Layer 4 of a small transformer language model trained on English Wikipedia (13 layers, counted from 0, width 128).
A neuron's activation on a vector x is SiLU(gate . x) times (in . x), where the dot is the dot product.

Input weights of the MLP neurons that the questions are about. A number n stands for (n - 128) times 0.0032.
n8 gate: 148, 163, 162, 68, 132, 111, 115, 157, 89, 122, 218, 231, 119, 168, 90, 101, 41, 136, 68, 214, 122, 119, 94, 113, 49, 118, 158, 75, 62, 166, 89, 158, 150, 111, 98, 187, 166, 115, 80, 181, 141, 97, 81, 158, 209, 61, 55, 170, 154, 155, 82, 108, 101, 119, 127, 172, 78, 126, 183, 111, 47, 136, 148, 113, 74, 88, 206, 151, 57, 78, 171, 93, 171, 144, 128, 76, 136, 103, 100, 144, 110, 139, 180, 184, 151, 112, 110, 139, 102, 107, 138, 98, 207, 181, 137, 84, 145, 86, 144, 138, 175, 89, 125, 225, 143, 148, 85, 242, 111, 39, 82, 150, 164, 111, 156, 114, 89, 192, 191, 133, 95, 108, 149, 123, 117, 123, 153, 75
n67 gate: 126, 168, 55, 178, 115, 94, 140, 177, 183, 82, 74, 122, 110, 144, 153, 99, 129, 193, 96, 107, 156, 198, 115, 105, 93, 148, 120, 77, 170, 92, 99, 107, 134, 66, 182, 179, 173, 141, 130, 76, 143, 124, 177, 121, 169, 88, 29, 136, 110, 132, 130, 111, 169, 124, 167, 175, 144, 106, 152, 95, 175, 123, 86, 200, 167, 140, 74, 114, 202, 154, 106, 145, 43, 148, 75, 150, 109, 128, 126, 172, 103, 113, 113, 126, 169, 177, 233, 123, 169, 211, 96, 144, 134, 84, 175, 118, 107, 55, 135, 112, 156, 149, 106, 139, 82, 116, 110, 105, 63, 168, 87, 144, 168, 186, 157, 118, 74, 162, 80, 249, 90, 61, 60, 146, 129, 82, 77, 132
n95 gate: 190, 60, 110, 102, 174, 116, 163, 104, 186, 160, 117, 112, 128, 82, 106, 175, 186, 111, 107, 185, 122, 94, 172, 181, 156, 102, 75, 47, 121, 121, 107, 91, 96, 147, 141, 101, 170, 82, 89, 82, 32, 148, 96, 94, 87, 138, 167, 130, 135, 37, 163, 139, 80, 161, 231, 53, 139, 157, 90, 111, 145, 105, 39, 223, 160, 65, 115, 153, 133, 156, 164, 194, 103, 158, 132, 143, 57, 143, 133, 184, 47, 137, 95, 142, 97, 155, 93, 147, 89, 196, 138, 36, 155, 134, 95, 162, 128, 171, 180, 98, 78, 133, 111, 86, 94, 82, 166, 195, 112, 92, 113, 86, 89, 167, 93, 158, 144, 127, 83, 105, 109, 134, 138, 134, 146, 91, 157, 105
n107 gate: 97, 133, 219, 142, 186, 63, 106, 108, 118, 208, 126, 148, 199, 73, 137, 119, 114, 104, 108, 97, 175, 92, 98, 123, 173, 138, 111, 67, 189, 105, 108, 89, 118, 103, 193, 144, 35, 210, 155, 165, 12, 187, 125, 99, 153, 102, 90, 97, 123, 80, 124, 162, 152, 202, 163, 83, 130, 78, 147, 159, 149, 179, 105, 83, 134, 137, 156, 136, 125, 150, 142, 100, 161, 127, 61, 150, 204, 133, 159, 123, 108, 122, 106, 125, 139, 166, 145, 123, 92, 146, 172, 138, 85, 80, 62, 93, 134, 95, 117, 143, 119, 139, 97, 178, 63, 25, 166, 67, 92, 26, 169, 163, 177, 62, 61, 93, 97, 36, 135, 154, 127, 100, 179, 153, 146, 85, 154, 196
n8 in: 163, 197, 134, 111, 171, 131, 90, 171, 77, 142, 142, 156, 140, 104, 122, 160, 171, 199, 179, 192, 106, 104, 179, 124, 68, 123, 116, 85, 129, 124, 60, 177, 123, 171, 177, 33, 166, 170, 156, 122, 162, 143, 68, 107, 96, 62, 93, 100, 142, 93, 109, 93, 114, 179, 108, 179, 141, 146, 155, 141, 142, 76, 78, 111, 164, 189, 116, 223, 78, 177, 168, 170, 157, 163, 152, 147, 117, 237, 128, 161, 132, 156, 168, 49, 79, 93, 129, 143, 138, 199, 139, 102, 129, 122, 101, 90, 170, 146, 99, 108, 59, 166, 134, 40, 130, 183, 108, 168, 128, 164, 193, 99, 52, 104, 126, 122, 157, 146, 47, 180, 132, 91, 85, 138, 97, 122, 63, 219
n67 in: 153, 180, 191, 65, 37, 54, 156, 181, 147, 137, 111, 88, 129, 136, 227, 164, 181, 169, 186, 137, 149, 188, 140, 97, 188, 185, 142, 97, 145, 172, 108, 135, 167, 155, 146, 201, 144, 70, 182, 161, 120, 123, 104, 116, 108, 101, 91, 159, 171, 115, 83, 115, 119, 107, 196, 135, 195, 185, 139, 33, 136, 171, 154, 115, 151, 76, 112, 106, 121, 148, 176, 171, 140, 188, 65, 203, 128, 207, 62, 139, 73, 106, 190, 177, 132, 149, 129, 111, 117, 200, 127, 149, 195, 73, 196, 66, 86, 101, 170, 76, 114, 153, 158, 152, 57, 124, 49, 114, 93, 63, 132, 168, 113, 194, 164, 99, 59, 105, 152, 213, 76, 56, 34, 182, 82, 155, 91, 135
n95 in: 160, 76, 162, 74, 199, 163, 155, 41, 215, 183, 180, 117, 79, 140, 156, 226, 103, 110, 138, 180, 183, 97, 125, 159, 190, 153, 72, 155, 124, 191, 195, 66, 132, 73, 133, 117, 247, 141, 117, 67, 85, 127, 161, 124, 81, 62, 51, 120, 131, 119, 189, 137, 55, 137, 171, 124, 184, 155, 159, 59, 178, 110, 123, 134, 165, 79, 118, 98, 110, 115, 207, 140, 132, 204, 68, 101, 74, 85, 124, 128, 53, 128, 96, 115, 123, 135, 87, 122, 129, 189, 207, 83, 113, 124, 166, 100, 95, 114, 170, 109, 170, 143, 157, 153, 67, 98, 145, 115, 80, 181, 63, 94, 97, 125, 137, 153, 154, 104, 147, 114, 21, 102, 134, 119, 124, 83, 130, 80
n107 in: 113, 133, 171, 98, 94, 90, 155, 98, 124, 123, 153, 170, 97, 143, 94, 167, 138, 182, 190, 103, 149, 179, 110, 139, 98, 179, 87, 150, 29, 62, 214, 83, 75, 189, 122, 103, 138, 64, 115, 163, 131, 138, 157, 109, 193, 106, 144, 99, 150, 168, 85, 168, 131, 172, 243, 167, 216, 117, 179, 141, 161, 128, 125, 94, 82, 50, 148, 166, 104, 175, 117, 107, 149, 63, 116, 87, 122, 130, 107, 119, 77, 185, 190, 132, 137, 191, 136, 96, 101, 119, 53, 92, 155, 133, 170, 155, 145, 111, 91, 86, 51, 190, 108, 84, 89, 172, 103, 54, 77, 164, 72, 119, 143, 142, 87, 160, 12, 145, 104, 100, 152, 136, 193, 51, 185, 191, 81, 114

Each question shows a token from some text and the vector x that enters the MLP there. A number n stands for (n - 128) times 0.054.

" |": 200, 79, 129, 132, 169, 118, 84, 142, 85, 125, 165, 140, 109, 116, 123, 164, 101, 85, 141, 120, 138, 130, 117, 106, 112, 120, 175, 136, 118, 161, 109, 122, 127, 150, 106, 150, 130, 121, 167, 109, 172, 138, 139, 166, 175, 145, 108, 141, 134, 145, 129, 118, 155, 104, 156, 148, 111, 117, 120, 138, 146, 127, 131, 127, 87, 124, 79, 161, 133, 126, 129, 135, 127, 138, 75, 157, 100, 135, 136, 107, 142, 140, 78, 90, 123, 118, 104, 131, 143, 89, 108, 110, 101, 117, 92, 151, 103, 119, 146, 106, 144, 111, 111, 126, 124, 227, 124, 111, 81, 98, 121, 162, 76, 170, 153, 111, 105, 107, 137, 107, 129, 122, 120, 128, 140, 97, 125, 133
Which two neurons fire most, strongest first? n8, n67

"01": 187, 111, 117, 115, 163, 105, 111, 118, 89, 110, 118, 146, 89, 97, 89, 119, 104, 115, 159, 125, 141, 117, 133, 121, 169, 116, 132, 159, 120, 98, 126, 154, 118, 127, 111, 125, 109, 165, 132, 120, 142, 193, 145, 123, 118, 136, 134, 122, 114, 150, 96, 123, 156, 142, 138, 170, 125, 104, 172, 131, 154, 170, 115, 97, 116, 132, 118, 136, 107, 165, 128, 152, 97, 142, 104, 156, 127, 109, 153, 115, 122, 173, 96, 137, 119, 140, 70, 120, 171, 126, 104, 106, 92, 115, 126, 193, 95, 100, 118, 111, 121, 69, 102, 98, 131, 177, 135, 167, 94, 140, 144, 136, 195, 94, 125, 140, 141, 93, 128, 122, 136, 115, 100, 105, 172, 148, 155, 127
The three highest activations, in order: n107, n67, n95

"and": 122, 114, 153, 154, 150, 121, 126, 130, 109, 126, 133, 139, 107, 129, 82, 125, 107, 135, 158, 134, 142, 108, 177, 79, 124, 113, 126, 145, 141, 90, 101, 131, 144, 143, 145, 133, 117, 152, 96, 111, 166, 169, 74, 162, 110, 145, 110, 113, 126, 150, 106, 111, 150, 105, 143, 203, 128, 137, 111, 172, 138, 144, 96, 94, 95, 108, 111, 156, 78, 119, 112, 138, 101, 139, 107, 100, 134, 169, 165, 130, 136, 156, 97, 133, 119, 117, 89, 89, 101, 112, 113, 84, 122, 93, 114, 94, 115, 156, 112, 123, 175, 91, 124, 146, 141, 138, 205, 87, 114, 98, 156, 181, 137, 103, 157, 108, 123, 79, 92, 100, 138, 113, 134, 126, 156, 99, 129, 101
Which two neurons fire most, strongest first? n8, n67

"ct": 139, 91, 131, 142, 153, 87, 87, 106, 136, 131, 121, 135, 108, 142, 110, 126, 117, 108, 138, 135, 136, 102, 166, 115, 121, 141, 136, 157, 148, 126, 113, 115, 97, 118, 117, 109, 117, 111, 125, 123, 125, 167, 176, 177, 131, 136, 95, 110, 119, 160, 88, 120, 155, 111, 107, 192, 179, 185, 123, 111, 119, 135, 137, 74, 144, 192, 72, 120, 125, 140, 121, 133, 111, 132, 76, 179, 157, 146, 120, 118, 109, 152, 97, 158, 104, 132, 101, 117, 116, 90, 114, 102, 158, 89, 129, 143, 73, 146, 175, 96, 126, 119, 137, 90, 111, 141, 106, 155, 119, 105, 175, 82, 133, 111, 128, 129, 83, 112, 115, 131, 100, 112, 107, 113, 133, 95, 101, 149
Which two neurons fire most, strongest first? n67, n107

"ed": 161, 119, 151, 170, 131, 134, 125, 150, 111, 129, 153, 169, 127, 67, 66, 162, 105, 159, 151, 106, 126, 111, 133, 123, 125, 126, 209, 131, 84, 115, 87, 125, 138, 143, 131, 102, 83, 125, 157, 125, 180, 149, 86, 119, 123, 143, 117, 63, 130, 163, 134, 102, 134, 152, 159, 169, 163, 155, 165, 131, 161, 128, 139, 133, 100, 123, 110, 149, 116, 167, 157, 160, 117, 175, 104, 138, 109, 139, 148, 110, 128, 126, 101, 103, 140, 114, 124, 132, 138, 111, 120, 76, 109, 68, 143, 139, 111, 149, 106, 122, 147, 156, 129, 141, 95, 184, 116, 106, 86, 95, 131, 91, 110, 113, 145, 137, 113, 97, 145, 100, 181, 135, 103, 148, 124, 104, 125, 116
The neuron with the highest activation: n107

" C": 160, 54, 128, 141, 150, 89, 125, 124, 91, 120, 129, 157, 121, 82, 126, 176, 108, 144, 106, 133, 135, 113, 130, 126, 108, 137, 99, 152, 86, 116, 96, 182, 124, 94, 110, 119, 87, 128, 128, 124, 172, 127, 158, 136, 155, 112, 113, 104, 130, 146, 96, 141, 128, 103, 151, 154, 113, 138, 120, 116, 136, 145, 126, 106, 127, 105, 74, 161, 120, 114, 170, 142, 113, 137, 127, 142, 112, 120, 187, 108, 145, 126, 114, 131, 117, 90, 113, 86, 125, 88, 122, 116, 110, 112, 113, 116, 105, 126, 99, 90, 125, 91, 163, 108, 98, 125, 121, 96, 73, 89, 157, 125, 122, 145, 117, 171, 145, 94, 111, 103, 131, 101, 98, 153, 164, 106, 119, 111
The neuron with the highest activation: n107

" I": 184, 71, 133, 108, 160, 115, 120, 139, 103, 101, 136, 155, 102, 110, 147, 145, 95, 143, 126, 117, 88, 125, 113, 95, 133, 112, 121, 129, 96, 100, 103, 137, 122, 90, 128, 115, 121, 134, 163, 114, 176, 155, 106, 157, 142, 96, 93, 128, 134, 172, 103, 133, 121, 120, 170, 140, 94, 116, 126, 132, 107, 141, 150, 130, 129, 127, 94, 156, 89, 111, 141, 147, 122, 97, 119, 137, 169, 116, 172, 102, 130, 124, 116, 119, 88, 74, 103, 172, 158, 130, 97, 93, 90, 110, 122, 149, 130, 158, 144, 133, 110, 100, 152, 97, 79, 177, 149, 128, 149, 153, 158, 122, 136, 160, 123, 158, 133, 105, 76, 83, 162, 111, 85, 141, 157, 128, 139, 123
The neuron with the highest activation: n67

"t": 154, 127, 152, 133, 144, 104, 126, 129, 119, 121, 125, 146, 75, 99, 114, 120, 97, 135, 119, 147, 112, 120, 152, 137, 88, 143, 174, 148, 130, 106, 119, 160, 125, 126, 127, 111, 110, 72, 145, 118, 115, 107, 105, 150, 123, 134, 101, 129, 130, 148, 133, 121, 116, 116, 92, 79, 88, 162, 128, 109, 137, 154, 150, 141, 157, 141, 104, 209, 142, 191, 122, 100, 84, 162, 109, 131, 98, 133, 174, 146, 182, 121, 98, 101, 90, 113, 96, 85, 147, 106, 124, 93, 161, 102, 116, 92, 108, 170, 166, 101, 176, 129, 139, 82, 110, 186, 142, 181, 125, 104, 171, 82, 121, 146, 120, 134, 97, 102, 113, 113, 131, 126, 134, 133, 138, 84, 131, 126
The neuron with the highest activation: n8

"un": 148, 108, 173, 113, 153, 152, 113, 141, 136, 142, 145, 139, 111, 126, 78, 145, 97, 139, 122, 140, 130, 108, 191, 98, 144, 154, 129, 121, 102, 136, 132, 147, 145, 113, 139, 136, 126, 68, 162, 116, 114, 128, 136, 160, 145, 150, 85, 88, 147, 154, 120, 138, 153, 133, 140, 160, 158, 132, 139, 97, 70, 130, 123, 88, 126, 120, 100, 115, 94, 181, 114, 156, 90, 145, 140, 160, 111, 133, 148, 135, 164, 128, 96, 118, 127, 59, 118, 153, 148, 102, 125, 156, 144, 123, 152, 161, 90, 115, 154, 156, 97, 108, 158, 125, 141, 105, 122, 154, 160, 139, 173, 96, 128, 121, 127, 131, 137, 108, 91, 104, 156, 100, 128, 66, 104, 68, 92, 96
The neuron with the highest activation: n8

" with": 193, 117, 127, 138, 168, 129, 71, 128, 129, 156, 151, 172, 87, 96, 92, 183, 110, 118, 127, 75, 143, 114, 139, 105, 128, 130, 110, 137, 103, 134, 146, 126, 148, 103, 111, 149, 159, 107, 137, 127, 193, 125, 124, 150, 110, 133, 99, 96, 162, 143, 138, 88, 116, 108, 109, 140, 149, 146, 112, 124, 170, 130, 170, 132, 129, 104, 106, 134, 134, 166, 133, 135, 128, 128, 120, 157, 92, 134, 172, 106, 189, 126, 103, 135, 100, 151, 109, 79, 104, 122, 127, 75, 134, 107, 88, 131, 95, 134, 129, 107, 144, 115, 143, 134, 157, 150, 162, 109, 102, 61, 174, 123, 129, 154, 140, 112, 116, 135, 108, 84, 146, 144, 104, 129, 170, 95, 136, 150
The neuron with the highest activation: n95

" an": 137, 104, 138, 138, 157, 102, 67, 120, 117, 116, 128, 150, 101, 90, 100, 133, 102, 148, 107, 45, 102, 120, 159, 98, 137, 108, 77, 118, 126, 136, 155, 135, 130, 122, 117, 101, 131, 135, 146, 139, 148, 131, 111, 176, 150, 122, 94, 106, 189, 145, 105, 130, 169, 108, 143, 145, 148, 157, 129, 97, 176, 140, 146, 152, 96, 135, 101, 165, 77, 189, 140, 151, 93, 139, 122, 127, 130, 133, 157, 106, 163, 132, 95, 122, 89, 104, 107, 128, 173, 113, 130, 62, 138, 127, 131, 127, 114, 131, 137, 103, 134, 131, 136, 149, 142, 141, 123, 112, 149, 101, 141, 98, 76, 225, 117, 92, 134, 123, 141, 92, 156, 128, 112, 118, 142, 97, 127, 109
The neuron with the highest activation: n95

"f": 130, 100, 157, 155, 142, 126, 116, 142, 126, 180, 139, 147, 126, 93, 123, 160, 91, 116, 124, 114, 156, 84, 111, 142, 151, 126, 132, 182, 158, 113, 122, 154, 131, 93, 149, 84, 130, 151, 162, 128, 183, 129, 112, 187, 138, 124, 106, 162, 121, 138, 109, 87, 135, 132, 131, 144, 134, 137, 161, 93, 89, 166, 121, 110, 108, 146, 96, 137, 130, 153, 179, 185, 72, 178, 125, 157, 107, 130, 128, 95, 122, 98, 114, 139, 91, 98, 132, 151, 127, 102, 107, 112, 127, 174, 136, 126, 117, 137, 98, 133, 143, 126, 143, 77, 153, 152, 159, 152, 117, 102, 167, 118, 133, 104, 133, 103, 123, 150, 65, 79, 107, 118, 104, 133, 140, 109, 117, 95
Which neuron fires most, and how strongly? n107, at about 0.97

" M": 124, 57, 132, 137, 143, 95, 115, 117, 85, 145, 112, 161, 75, 105, 112, 147, 114, 134, 121, 86, 140, 146, 130, 92, 125, 108, 91, 144, 135, 100, 90, 188, 169, 88, 163, 162, 113, 151, 154, 108, 181, 112, 126, 142, 149, 120, 111, 116, 139, 162, 84, 138, 133, 104, 119, 147, 140, 128, 112, 136, 125, 137, 158, 145, 150, 140, 73, 155, 132, 129, 142, 101, 116, 119, 103, 159, 116, 118, 133, 95, 161, 149, 111, 129, 98, 67, 117, 139, 130, 76, 113, 115, 118, 118, 114, 149, 106, 132, 104, 82, 126, 110, 135, 114, 112, 148, 137, 84, 128, 92, 155, 136, 106, 150, 120, 158, 134, 95, 108, 89, 124, 108, 114, 138, 143, 113, 102, 127
The neuron with the highest activation: n95

"ent": 135, 82, 122, 137, 141, 112, 134, 110, 95, 109, 117, 160, 72, 101, 121, 89, 84, 150, 140, 115, 84, 130, 161, 95, 124, 113, 137, 164, 96, 97, 118, 124, 181, 116, 98, 62, 94, 91, 148, 125, 160, 125, 156, 121, 150, 141, 138, 126, 137, 160, 115, 117, 136, 138, 146, 141, 165, 177, 123, 80, 148, 154, 165, 80, 132, 88, 120, 115, 102, 140, 133, 130, 96, 150, 127, 153, 97, 156, 108, 152, 154, 119, 93, 145, 96, 128, 76, 144, 90, 126, 157, 106, 162, 99, 92, 170, 91, 111, 168, 111, 139, 106, 114, 106, 136, 130, 123, 131, 112, 136, 134, 113, 170, 123, 166, 124, 117, 146, 75, 102, 139, 117, 88, 157, 148, 113, 118, 115
The neuron with the highest activation: n8

"im": 126, 69, 147, 119, 117, 122, 129, 133, 113, 136, 124, 153, 114, 127, 81, 119, 68, 143, 144, 79, 118, 122, 133, 129, 126, 107, 150, 143, 119, 101, 100, 133, 102, 127, 150, 150, 150, 115, 121, 119, 154, 109, 138, 159, 126, 152, 101, 158, 150, 167, 126, 155, 116, 106, 124, 122, 208, 160, 153, 95, 66, 149, 115, 133, 99, 92, 99, 103, 99, 190, 145, 95, 104, 152, 110, 138, 84, 100, 127, 106, 153, 109, 126, 149, 91, 102, 97, 131, 111, 149, 115, 74, 134, 159, 65, 136, 73, 108, 130, 127, 147, 149, 138, 140, 102, 113, 179, 136, 141, 99, 135, 139, 141, 118, 139, 118, 119, 123, 86, 78, 167, 132, 110, 145, 149, 93, 137, 165
Which neuron fires most, and how strongly? n95, at about 1.3

"an": 132, 103, 135, 133, 151, 118, 144, 103, 111, 123, 113, 153, 72, 130, 101, 150, 97, 158, 115, 123, 153, 97, 148, 85, 123, 108, 158, 145, 135, 117, 122, 153, 138, 118, 116, 161, 106, 106, 162, 127, 150, 131, 95, 175, 104, 173, 110, 84, 132, 149, 124, 109, 159, 112, 123, 145, 116, 95, 114, 125, 165, 163, 143, 130, 107, 157, 100, 110, 76, 153, 122, 168, 117, 174, 127, 171, 114, 138, 139, 116, 112, 113, 109, 106, 84, 90, 83, 97, 63, 110, 97, 157, 134, 84, 163, 124, 113, 147, 109, 166, 115, 158, 153, 150, 169, 177, 164, 125, 152, 99, 140, 127, 84, 128, 159, 116, 121, 112, 81, 101, 128, 93, 133, 140, 139, 97, 147, 38
Which two neurons fire most, strongest first? n107, n95